Layer 2 of a small transformer language model trained on English Wikipedia (10 layers, counted from 0, width 128). Numbers have three digits each and are written without spaces.
A neuron's activation on a vector x is GELU(weights . x + bias), where the dot is the dot product.

Input weights of the MLP neurons that the questions are about. A number n stands for (n - 500) times 0.0017.
n8 (bias -0.077): 491719366654317578490266587466664553600399561603479414338457553590723362593351397412268367424328564379376598460598531664553497387648530269633301449615426416499506508589462599441489264617483443480541918649521508553572598591436345204548408557363546162616622516512229389341607475446533176403808657263747457386471437738308348529472375754502533629412476601302414629369329725528500397476680
n12 (bias -0.058): 428192517377423446495561212488564574533460439533510539562597308521510405366460457527567391437469553517491534513477392572519567534417522441480609222562687493718551181428537435500440796460606382355700479447458403538183575530299532495345507363494333453439514407453414530481445482548130360452541379275389576442568519462551511406489489429513569434392422466530347541523493601535538475463318
n18 (bias -0.070): 527436657352395546279418306646397604461370542366512339430638546394504482491525394538509523313597506408660683207568557640465652472654507685328353432484485382357353568603507557599531401586323613389267540534540671285497545492639312536490447575407555515485412462489550453533559343520530580576581621467546432553397382517701617622632315433351356516382402460840598453554515397488335457552420
n20 (bias -0.067): 528602445593534442461458614502335417322416405525707526472605366665505529354499302633638624343405507510437593356417512414448693422556466482547572463587564409531636522629487379381507574558570579469536543425618525523482313435492458450430459490558477505661419509476496366481533470293516510368665391563341382407401553551555511410467362687486539493535505561543505547462648428557531579479423
n40 (bias -0.072): 408427551525509451419630587555576519483468621673480433441391520458508479543346571587563377394630670613575428420383482460473736324530530490477450430417680492410528461708416564637485638540473333390492634538574611429439589669803403569443584622392354509625500596348475575590426479574515518495598458514414483424416366421459473548427561607464204546465372787461484451468376509451408391541496
n52 (bias -0.085): 369592332537891476475505480459557568373570519692375606460375452543495577547450422587701386430528607460636362519493405646460458492506764541449269356444517492313677615587501597495539518458612533380582497447601611383544530463603502603422511482336386380555366440466670670481462540391441406522451368671557425283493501511461511543406370644495502561389408904510716518371583448605660482528358
n61 (bias -0.075): 512625611559485464734388586447356521460492511536644545493535592514402599452294651551474422463527602516498488605649592452244406415479592581538519293348640420359560360520514227438372574605353701614534498493403477662428537441434601438416506590709398484644390521561651366518584204397521690491379660593528499283486410362464489406399475489432640556328549619655430428388579519283458412379358
n75 (bias -0.026): 431571507363449601521437579553541546406634723554477506596547417540424433422576546493482455581501470444309460545633472610483454356433483531441424578495394375310498555683551496430421531491558559470492458435481439416410451505531687426548562474429505587610503543482546545422606500375401586569559394493379509445533459440535473515435411383598607414442391701513576584513497428465405398393192
n78 (bias -0.045): 479338413493636529519481333486646460530445669517501531471465490530629603528538337501493570509481458548363502355553567519476256487513422541478606358562416428409450468444521461478404562470473408596561422328669519583529607571445386493541406516566511599431505417496545495429481493485397609479363642329599545539392535425362543620496435663500532441576610561615520362586451591553663403394548
n89 (bias -0.024): 441361515503403393663483498619521426433461553579610531551549533524398476485398528654556509424437529424457644462537509417518474594535453515530506441489530659613465592391646611640343555632502439641607454746468428493392393560556488564493662644526436627618351520545425484413542508345406481455475424633452638440526624455538306477378656487392530481517483479493694496536488611470555498533531
n118 (bias -0.080): 314563589382518433589506486409492488481543484570578587663500301626727453630574496503698556585484295486485391571345538537549394447538337474597401408555664443579481589576468424648406542414550694402360575492473440417535556367441579644401373412496524486420512320583469408560643510246556411396403564613355481554603464567495371588379445551354381351379475461324561426648393586572660518503583
n123 (bias -0.101): 668509670478418560506405439625443409436485584552527549530240568574711407486596294344536434579645375584601532565425478556364457384700538524439417356516450629541520430561439426414628413622546500495474522462336534430732368535592622450351502514328615493379450561405473484469476493481427371439427509565549588581448590463409525480437444575778357526428740474455391336443518496508575455518577
n124 (bias -0.115): 404304360531647435556611686475631378662376433629562482368390591551312477595396439545382444482413496534548436516444502619611358440721633554469522655591482601374554676544382545470505416537338443405647439685500501394446433570347490425581436370661610228461553534537516580349435544369551377417357721714505504354424634564438322475498653594467310507458451345488562578568413519372496619618433
n126 (bias -0.033): 524480547513509438394456368431480621483545375389570426434477538654571588527481397521463586524456460593584621483460453672383447402489432678498552575591534437480383362548455552547482405502517441822417427540348427510493498446475478593374447545460358634645343584598623437457497494568506559529385597438447277490357557336515419492485532603535555548514575403615328472598515526590746531449473
n169 (bias -0.046): 563549494555498480401384418349624370575232436389588538556511462501452347533446468492439519295578373617544586529549474527390565755518406619355445562425578618606502360543553378721553508533461493486521483487453398410598619500570521455475335481382603470532450488370402494447513495529415463492505480287466472638568450499539459404608506375425428476569835308643599559332497399495603442636573
n171 (bias -0.075): 442431482471536498597618598443406543482576670564555356505532441541664428543455451385454512572826579524412516346487538503448583662565459499594590418690472391363512240399491447428592625545572476492591374676514379385464470490554619632433480546390565499574598557439377632574655390480284507501465499565505477543356622323421466490601375492641470394366430399487566333644473640458239373393628
n182 (bias -0.029): 436514482676338622466503480479597576655486471603472439563678549584500518509513581492513626494440379344474459339516487495570431675611395521407385432534673479656514402553661510670529521587447528517514374595498420665497586387597406530495502355562497349535459438435475517463680570559269491628473499464461661390422468565401527542532562633297609625444546522695556555439497321571557387409582
n194 (bias -0.085): 591656537817307521562549509581391591654465500339615523511482504417482454561546520499397516365402515576484516541451553501509550465571374559614511478591564603529532579611425551493439503528556531508385408486497431594360502407534447374532514480580397428482274520572602599421455577567486375615737558199628549590586470416447498555694543467495522642509596268469478432617629480453505491480393
n206 (bias -0.027): 482617644486421496520439484571275597467435353405454460374592564433521570504406399447535452393398492405466510535670484575443502619440407415507498278522475441560464561574445552575607400562577517405525553667755420423214486634654299416522490331505655515444434442626610453485688370542391502508718545528520578448478657436507513454533452487385468535576494469490688603584583594354449501515480
n224 (bias -0.025): 599460507375570474623431464441531436488525447492379631547503277591510331355538401496310580470554581448605447657481588584466562503583545461463434467529462640411630413481598500476483531545439479534580550346527464447323533524377603663364394526442582632389477422442374445281570499514586551298504356630398478420546554591485469493412458580439358458454588460528529493598494500667453474695430
n226 (bias -0.075): 475396541449562528468225637611601491506509515434366473593417344642663510473539445425490582540426324530473522352430426596487576517477494619491371530428637439647569486582589621542576442596378374553533330364570534548356426629583384469391572439496418562316550740535383479273538437421395565465449508618255552352490440592478523597440572607627624414441541493494460529599144503526479483472561
n227 (bias -0.041): 474466569568625575592552467431470453368417607541524605540427588530533510576585438549559490416451692442549436423590354544493454583507491479495493352555535644625413422449514428467656441491429428492305555644372502397601491504351480270431549596654517478499465513578437312518398407613457461364494668414459538486514544499390391495532693571511418598556538528570505618516394529453628337345308
n232 (bias -0.023): 294516456494494596551490385468521563426488513590525451379513380619586559563628483539528561594570493547583321547264290598463508391568442485437605542441705599535520500583515317478371509531567437598611452549420422448452545539526395515445680582567480479654461492541537405433496455476501614427571440403437491431491543582491590509424455455361591553339502463520690662413259399563548492446572
n241 (bias -0.055): 441506584510422636558486556399356388513420611433555406696554632471499464434453428522469717565401540403527447426520518477693640556537302563688512480498486660678493551343521589654469273628620556775382498462514492688381630469464545494624479381521534407453576544493351638572617573397467394648496513470442634441484406564444520474413431433354507547472568426521772565615371478520525524530595
n243 (bias -0.088): 572434487621488511549387608441456405633340501657792597544513411475336451543529496392480530402488309385509378533623489464507488671527587517458264346356614578605563569522545465572427578483553473562417522566433479492659581420575327578525287499482586492503558513595491553518455437621456492690464320479471655467483488441416469355549653589387312408390584330450345343453474619543596630405453
n249 (bias -0.061): 561421446393478477505390585644375346614398468475559481294616492403379545671518327487580567566438379562347682574439695623475457533497526524366477571652498456427503481528446520481528489435465429432443485488483450405601577441498345628642503605356497518434562522574565529506526543455586443634533455514525487538477519465491546614497765457564609292487336585485346440557540479609544622620461
n260 (bias -0.043): 449433372677571606564420458340408470458433555637390475426395517480402423532571626449475492655494464488609561583461433485614378542517445475526587420425428493526546434504617454291399611441476740433614352522519529629301522552477497717498389473495428610404506678468532526323585371534492513478375383486524421479577694479637626478457505606581510462598285572523464599601294408543426470551528
n282 (bias -0.040): 487563420443503467680590571565360419590517505409420428545393466437451486603410424521395427442441586510556437509449600487498576509445434520464486496394476628384447412519441501400396538527413439430634530530422609486454481423210431575530530618598426483529508472540576684391433518603441515714600532382375492551465590587365546424528464345597456559448534624561602583533553456487580506517300
n323 (bias -0.069): 520496394472586567547649524533497400417576515463500474522557494392582587418481645525461484502513465512516485344492454535466438570496473656409437615664406520341499437515586538426321576554411487498476624571619528383268491424436491477549436389520504457475555492609492519549544498543491475480614461760500539223477275558481553484376370518521451565543522433542421575417508563036509474458549
n325 (bias -0.056): 364447716641685393449458422540429566412628673499405572503365352456527514664533374471598292556636506481537380454525594485446644506525480645430457386487494493472521387526525635644531550406640446606545598538497443466599546418600527420527562530551512526494655653496379480509572633456406408456427461709385482609353463607509527327323494363840453345485605408505582509552582618600641492458485
n335 (bias -0.065): 291368655451409551417425469562627573451446569435580648488557459425433471527317345308516502671431371508436414471390479638576427520516398301595502653537525545405532399474567492428521429426510474363526525445451437385507492593401475784634383580508433489485516376614470501584446727511371439438539540610435389544488441529346261546579709503502491449578512501461567536504563430479345530507398
n347 (bias -0.086): 492480648481434462399504554480531641285370351628381494368433511378584549486493594455494632479585327462620507449513485497522587377629779646441389473509461372484488399678504498594528519549483437445300494485415745482553491501564573551609379259503583456567545392436514428453503469505554400553641487473597543462424505476589573458437551538333452575430566511495495475484629508439488506596453

Each question shows a token from some text and the vector x that enters the MLP there. A number n stands for (n - 500) times 0.0091.

"19": 602475615386553323261523770533539527444637415435616336507503539457587362345659528548499649353461492483347451522634337372335496420449423557446502623439371586547506593438680652487497673423607440308567331483378553551751637582489572549406511466654517517379810675360625558699700683495506365253457476535634438586460563606324569474485334414446494586545459366546385563447462601466491519508607
Which neuron lights up most? n325

"17": 684517568246505276321518731490560563517614393438581355547547587580576316277676643521511635274437538524360499532530357416392483387411491545416473584428425588542503575409660585484391655397581483426577356460409555469705628623521514574465487448691488547370818644356544555695638617436513337339549454612633406546445559584365547519504321398443514592672417374580397539397559633429542549446664
Which neuron lights up most? n323

" Pe": 593660571321396398343649729563575564395623427451536320587478554429559398379617533483449576285297486425366458607685293322405441498417365458469622573396485596603518711520624552440449646443542440330586302379473508503729618569601502500456532627622468541322649597410632546628512593555787371354442494634564456547450646519416498565737413270504524648558243415534351620437632549468592445450659
Which neuron fires most, and how strongly? n194, at about 0.13

"th": 567516547342529251366474707494579646505528467357506455560538729406607448416651490592430794305306441357367486510522272443455485523222444509444518586350451530478523660355438528414470657491555287363541279411347587505797749629624468599425528612691471467482634575404511484585685576560496312406409560530557591543478687591294619608568382312374618612553416587474410504432500575578600592427706
Which three neurons fire most, strongest first? n78, n182, n226

" so": 625632490399431245454513718524477786468513452343500407483544688406566439509569639565414661344405491384394483539652291561468496487413412483408510521204516505509454643449620525414475676495565479373412274407451591417637783660698548539485426623607442438359680592430559626633534579512611383333425469661467494569556736565427492606736224294267501640460394466662308523467493494519577522411575
Which neuron lights up most? n18

"52": 704537518306543238401580756533538606512615429431568401486482586482591363285604586506482703322458559412343525517598268454322474493367406541412585550436401549479515594432710580421426663435577376425560253478387568625622608636628632499416642555675484530425770611354630525652657654458706390319433512666589396490464626520403535480461342473405514538536411394509396575416532545423548460513613
Which neuron fires most, and how strongly? n323, at about 1.3

" Carr": 585572544304482190458594798453616629402646473256456425501549586451529412401520566468406701399303478394385518549581280390459424418225380427478590551363485540539562721453562542396472563459575376488543124496488529485837707632543528539510419708673501476541703574415527500594597629528563358393466504519648558626453599507371670616486294355511571593525394415564482575420650534451619516363747
Which neuron lights up most? n78

"\n": 528540584357479365430447784525660647490555435384534429528549662388551358356713549573453721378324569532369318504603211454496477506431406438423469487332412492514508630516560567401498606437513388436442319454475521479815812721570498531446605529657361470495548586425557567611644532540712310230342505670581561581406729580458528533647323365499629614499377482585412570405498566507538493468517
Which neuron lights up most? n227

"or": 633558629359559318487400687514565770477629388438527424531538620322528349465598559601453719435416487351358528533575205444501419396350434458426540571332434560520514589288539598461463710413605391404498276494433554519588700598683476656310503605646443496499666615384472458655622528590670270339463384609540575526448533572475530531624417434426656603592437412549341464409505509557545712438742
The two highest activations, in order: n243, n226

" signed": 597523565411435418547482736493582689440724382347514390471597575433508378366667625606532549442369592488353497577735343541315339370435359445454636451233409611560443437512582579487508710424527562437416284402450528542681771639460567591379532492670538535541626591358595451609603556485772347346367509550568477530429614543421437494575477360493538616437400485651304509496510569554537547427592
Which neuron lights up most? n61

" charts": 574563544318506257377516641421515718517505484199450493371484613488478415394661646462469742315365511388379480618622232491511509510319413382419668527370413503466523645405654663500573711458588404517573299357482510525705657647581636587352440606631559517491641595403569508586707625456675258352476444515561484619423736479439472512604314298441581614509432516609282630417488540569503534497573
Which neuron lights up most? n169

"-": 504535571430562306416548775536538693468523419435569410593535644359567344399596591542495635338375589473350423486654205504454431505466477515402550634387348590524513656460523481359494620433530412326425341448326586522700788658514465556473548551688529436440624544395627386620593596476648302280474499669516570621473638576383508571584367338464586698512381450472322626456438591551547523452596
Which three neurons fire most, strongest first? n227, n124, n347

"my": 597582569276511321395417640475465746410611424340510313575592558374566391425552583579499591335385570407360447548538268383489495396311345458434564542377486598455521603354547597378530711435560353391653285479411635550700726663579448570397494665649495502429528620419599441601588640544618284444485414572570587492410732606369533497528342417358617630565397507640386616430578516549576615483686
Which neuron fires most, and how strongly? n282, at about 0.22

"li": 593582552374524215407442807604541564506594408353503394550569549502659370409678614600459682264336530345350484502645336328401493453231370462448636561402456584572535751397599579402575603441574433398543312458377549441689632586542496677420429674645400429370560590385521505579535471577515378419437480644559569505450518568327550585705464299452678640508413515570284557508544532547591607427697
Which neuron lights up most? n226

" and": 584536564371485370476494657555484793474561379366514389525551698356611363447510576553462590318546526490347430553594191505447449463425457397467489546417388544546463647450656601377509606385552412388485340423578610469608877657542475656485612478678450412493577597376609626681579499561498374318331469599522563567467678519401585505473306400469529650532396513579317579434470531485542526576624
Which neuron lights up most? n206

"ft": 651562488422501229368599708450558699380541486250466377527548581451529411422578544575465745312393544416368524570602245439329471473356307437357585472343446500446584628365573536434458722501535346472546230416394499556840649617582501682462562606642519513447567531418501428694600500577657294356544651556562547510416732541370531616477409336459632687523458442486489554399621602621535535419719
Which neuron fires most, and how strongly? n78, at about 0.32

" Texas": 647564584345333348446521631534579658529726485376494371489468662378473419442590531539445781292421516410359525520718146452426469392238420424347669529427486562533450629516663579493519567436561482439538341449416561470662696671571495572422441562627499574444645584357647575674577592592675294431573458525479566474527693570304550452481288302414434605619354487646409513453616477449535600482642
Which neuron lights up most? n206

" break": 595530495343486284503548766461528684465538470225540386513583600489506445397649524618502592430396557474365521492580325558506466456270207433464591411273395580491543601304520541448446689478473519391524237282347515517779796607675467482486661510648510467365605551390531539651643706680613361425339492550676487604401691590392414622587426368501660599466371507456473557508544509594593486532509
Which three neurons fire most, strongest first? n78, n241, n249

" 17": 604557527331482341343511825382591670535570467396501458494515666514577333247656678517451654394386486476387517566504204408382497412435434490382421491340449570564547613438616618424492596433542389425445243404396498516842671649576509583511502557643469521475721604415504649673634581500530331373443453635627477700455611577306621515549284352448612602596386371578360581423595577556563429392686
Which three neurons fire most, strongest first? n182, n169, n123

")": 491521536383552394382524668597572662506652343415524399556493685351571357315624620464484646419338679473355369558675239491432455426365464371446508516443484585532617564485612685419394588412626362288541316456381531470726686616539613646421581474697452497522627560381505638604628550500499341341330515549559529486444701557406488533586281391516589605544412442590375651411542604518499622540551
Which neuron lights up most? n12

" Man": 464494561347430206478569742499687688425667463380504374496595667343502453513577604471486635428445480416344490653615172509477379406233403440402524620373428547608544688470735531456584583430576545451538285506395514406792764596602520602356477613614537481473576552385530533664597565448617333370446455605523528528395562570504634556586313295456585545484387476499402633404586487484530548497694
The two highest activations, in order: n75, n232

"rou": 578640586337559339499484824522581522470628432334519455492524615413549357467709531594470678370357471437379594434599280406401486483392309462418638556274466544509459701346611587446531659448516358338562273355377516543637738578677488598344433655563587370400644531366438540731576506624776374280485450636526530565377436532496480511599343536458729730421439466505343511469613579577606506546605
Which neuron lights up most? n20

" regular": 568549530339482302422539711468579767563716395330510383514642585423571333533587575598379630430401387483349440539684201486411383422272467448500566493257424521520380544431479617566538686417515445413522293388431581586709715595534504652443466573665523463480652623392565517600671658492622399382451557538480588600437656569244470550569443400479562523466367597602444514479424559522604538488558
Which neuron lights up most? n182

" a": 557565553390484352359520795530564736482541392461526368532540723431646301406601468529440563328390577493355475606617137468494410541465422523440537522415392529528515560515605603320366669425561498519459277332488551526716736550532549656521536524602407449455668569400526498661523605449519356342445519656510576555470644578438572660559368296493559561565314498623300529457463585558518566486613
Which neuron lights up most? n260

" is": 597624569368477389503552825504542751519516370337478412552494645361579362366722658489429551377469601506357421610638243443467427482453264456506558514475418480518593574415517623389481658438627429379488311380450502471647739615556548583400459504649455508490642543410616481670576526517524343289293485651512540594480639558441477633613385289470581636460399565575350636394421593463523492549626
Which three neurons fire most, strongest first? n171, n75, n260

"be": 669552569386492263319507677490485710461407480297550393545462616405467476390594580568413635303433528383357418456628349446335464588337379449412522515381454460454541756406596558522485702453676351386605269424366541504656687657618458649418505618710513391422580531406548462676640662592666386370426403625567486513425705549518408605661322365400565658539406445499503620413630579587476553547735
Which three neurons fire most, strongest first? n206, n169, n18

"\"": 502546523355551399374473637498512726450611437463469361509546696307547378367644576487563691430417579430351427593662257500527497423368421441415529608330490554461524562483551640420514666441553406376567380393448533470729640661553605562389544561635386395467607590359642620627659522585533242271395476510548502531479732553412443579594239337471694680455437447565334615485511600602532583468642
Which three neurons fire most, strongest first? n52, n75, n12

" of": 580563580388530378450534791528570880506544433390552435476502773300562355375567573540454642349300563530366434535603236378480529410487393478455596559346418562475557708449561565424455605463554353374470298264436563443729732597632449535429492554675470443538611557404528512703668579586598263361437512554509578664458627512345539511506429344426571640547415562514347501413528584544518516473584
Which three neurons fire most, strongest first? n40, n347, n194

" The": 511624550353361412325473815513550620461699481382465453490551747317569377439600563563411605309319492477393440569511041437398491530407384511428559585372480492512497650534579538364455640458532384487526282394456563596735760606581474639446471677659491471468601603438521531615617591540632262272376452537478577635498783521402573607612329326433611623477397497501316537414516556569551592513577
Which neuron lights up most? n232

" Qu": 571622529312479412470522615498589610432615446304488360512623590364502439479539452518396648368364430335375506628650274445533459443225441403469543630382422534544515736430578550507553456424565427325486243508383550516775803651541583575535408727647538410462578545353469589625542601553373338482594494655544529734496650558353599608561291324455615538544367372578385621423551616538576471414716
Which neuron fires most, and how strongly? n241, at about 1

" res": 632545495380595349549514869469587684562618439243543414531590555428535321374515627560459579425443463389397568508664299567443452412398328394524522537302312548528592684481550549348613641488533439333408215332371471551749784662572551572382441594660549531435520510407458436574554655602661351365416476748510379588433683520399530631616364316421428518568413536524410592446580656582472591485525
Which three neurons fire most, strongest first? n224, n335, n75

" September": 581522567413455238382458707485543621516668452356460450442543685613541450437763544603401639436482548496351436509565175449359454495399419448284475569394376544519560561422607616525531605443537448491396315425424526519831687546544516586456508580683494515500746572383636525644617596586447333323413567490596582651370642586356574470570426239473542592406420483551308578384535645563567458447675
Which neuron lights up most? n325

" 2021": 568509575352354312351510623502532695544624435361551370487555618447573381386690645518455696327404508523352456557630193493343450391405398504455634576319493551562431606412700652496523618379625509466477364471396497584688731589616614605428598497634391399403763585379654649599605627448551413317467409518533513445483649540464448422530420398468586621459366341564367682461420638554537615491504
Which neuron lights up most? n12

" in": 581478525476526336432558703555583803495581364408578450431537671393563292417597653458464573254412540536361369558627309435422492455444363497451521556359468595562578650499588636344372631402653463309455361368483566503752814642520529613473532517629377504449600629386554510625588496518442361370463486558498564499483671538448466491542470223541534626501373486598282583443465628531536578523649
Which neuron lights up most? n12

"24": 615574533297533298369539818458505583520662445358539426548518615480543340302698665602497705291311549431395489471523201414355551384326440444389572554319435505488501662432589574514548588461611384427483294447348549524803640679673408638439468549711471470421758600402550485655576631549569359400571412620671424620414622557345560539559279410367564588548436336591355567429612613483551494482596
Which neuron fires most, and how strongly? n347, at about 0.34

" Billboard": 555592595319463309378490581409598646484542514306495462327541607480530435529717608438491709359380500450372498537566194444521480421343360454458709561341593522461443577388675623385559634465551424510488251347413529522709667621530600599394449637702533473543646568415604513537687714485633281342398499524557517648501715514436506514455313364427611670429357459539352599357506598601494525491642
Which three neurons fire most, strongest first? n232, n126, n260

"o": 509528608485566427407519564522481645510599392377529403519584629303501422405627624544422638376273569415346512575624227392462440462317454375424580607368463586548521660406559565297448773387636386439493318457393579438643706602682541694405587606607454420451669613348574491633539568539585330312524531581563612435414598556376525566611457370386583634504397461586405527487622506504586572470741
Which neuron lights up most? n182

" His": 528612555361449392365440816485536702486680425421507448503531622319535362420485516526421587410454544447385492533551167462482461595478433473440516545345479573528450502453569517380365693440464405451492222489447530530617764633571500547427451705653450539394677617415472503693744645510605261339331458597497523651432774613473527569565308379397500549555357527574317600377593599625546564532635
Which neuron lights up most? n260

" number": 563594556361503317497496663400563752475560434248478481432588577496585391520719583513478630388457561447380452585513224519417559412380374521480584543360415552503569643355653590410530652463566413434487189276424611514827714602517527638310485493677557439358663580442522458554645643471574416384408420677536599600385694525290489510576348437447636622411369477636346568364516504595539445407677
Which neuron lights up most? n226

"rum": 569557553275614451425514716431492624473579463319534408503616512395545376391618592508478748456301592198386520522632197416434512450404395407494690621352481534402562628354565594402509623447601327440627246384417560611649700590629469557336489718675506521396579578362507483635663497568616288304446440657539526557407647575374525559610303425473592555581431527566388578427582498574531627477708
Which neuron lights up most? n20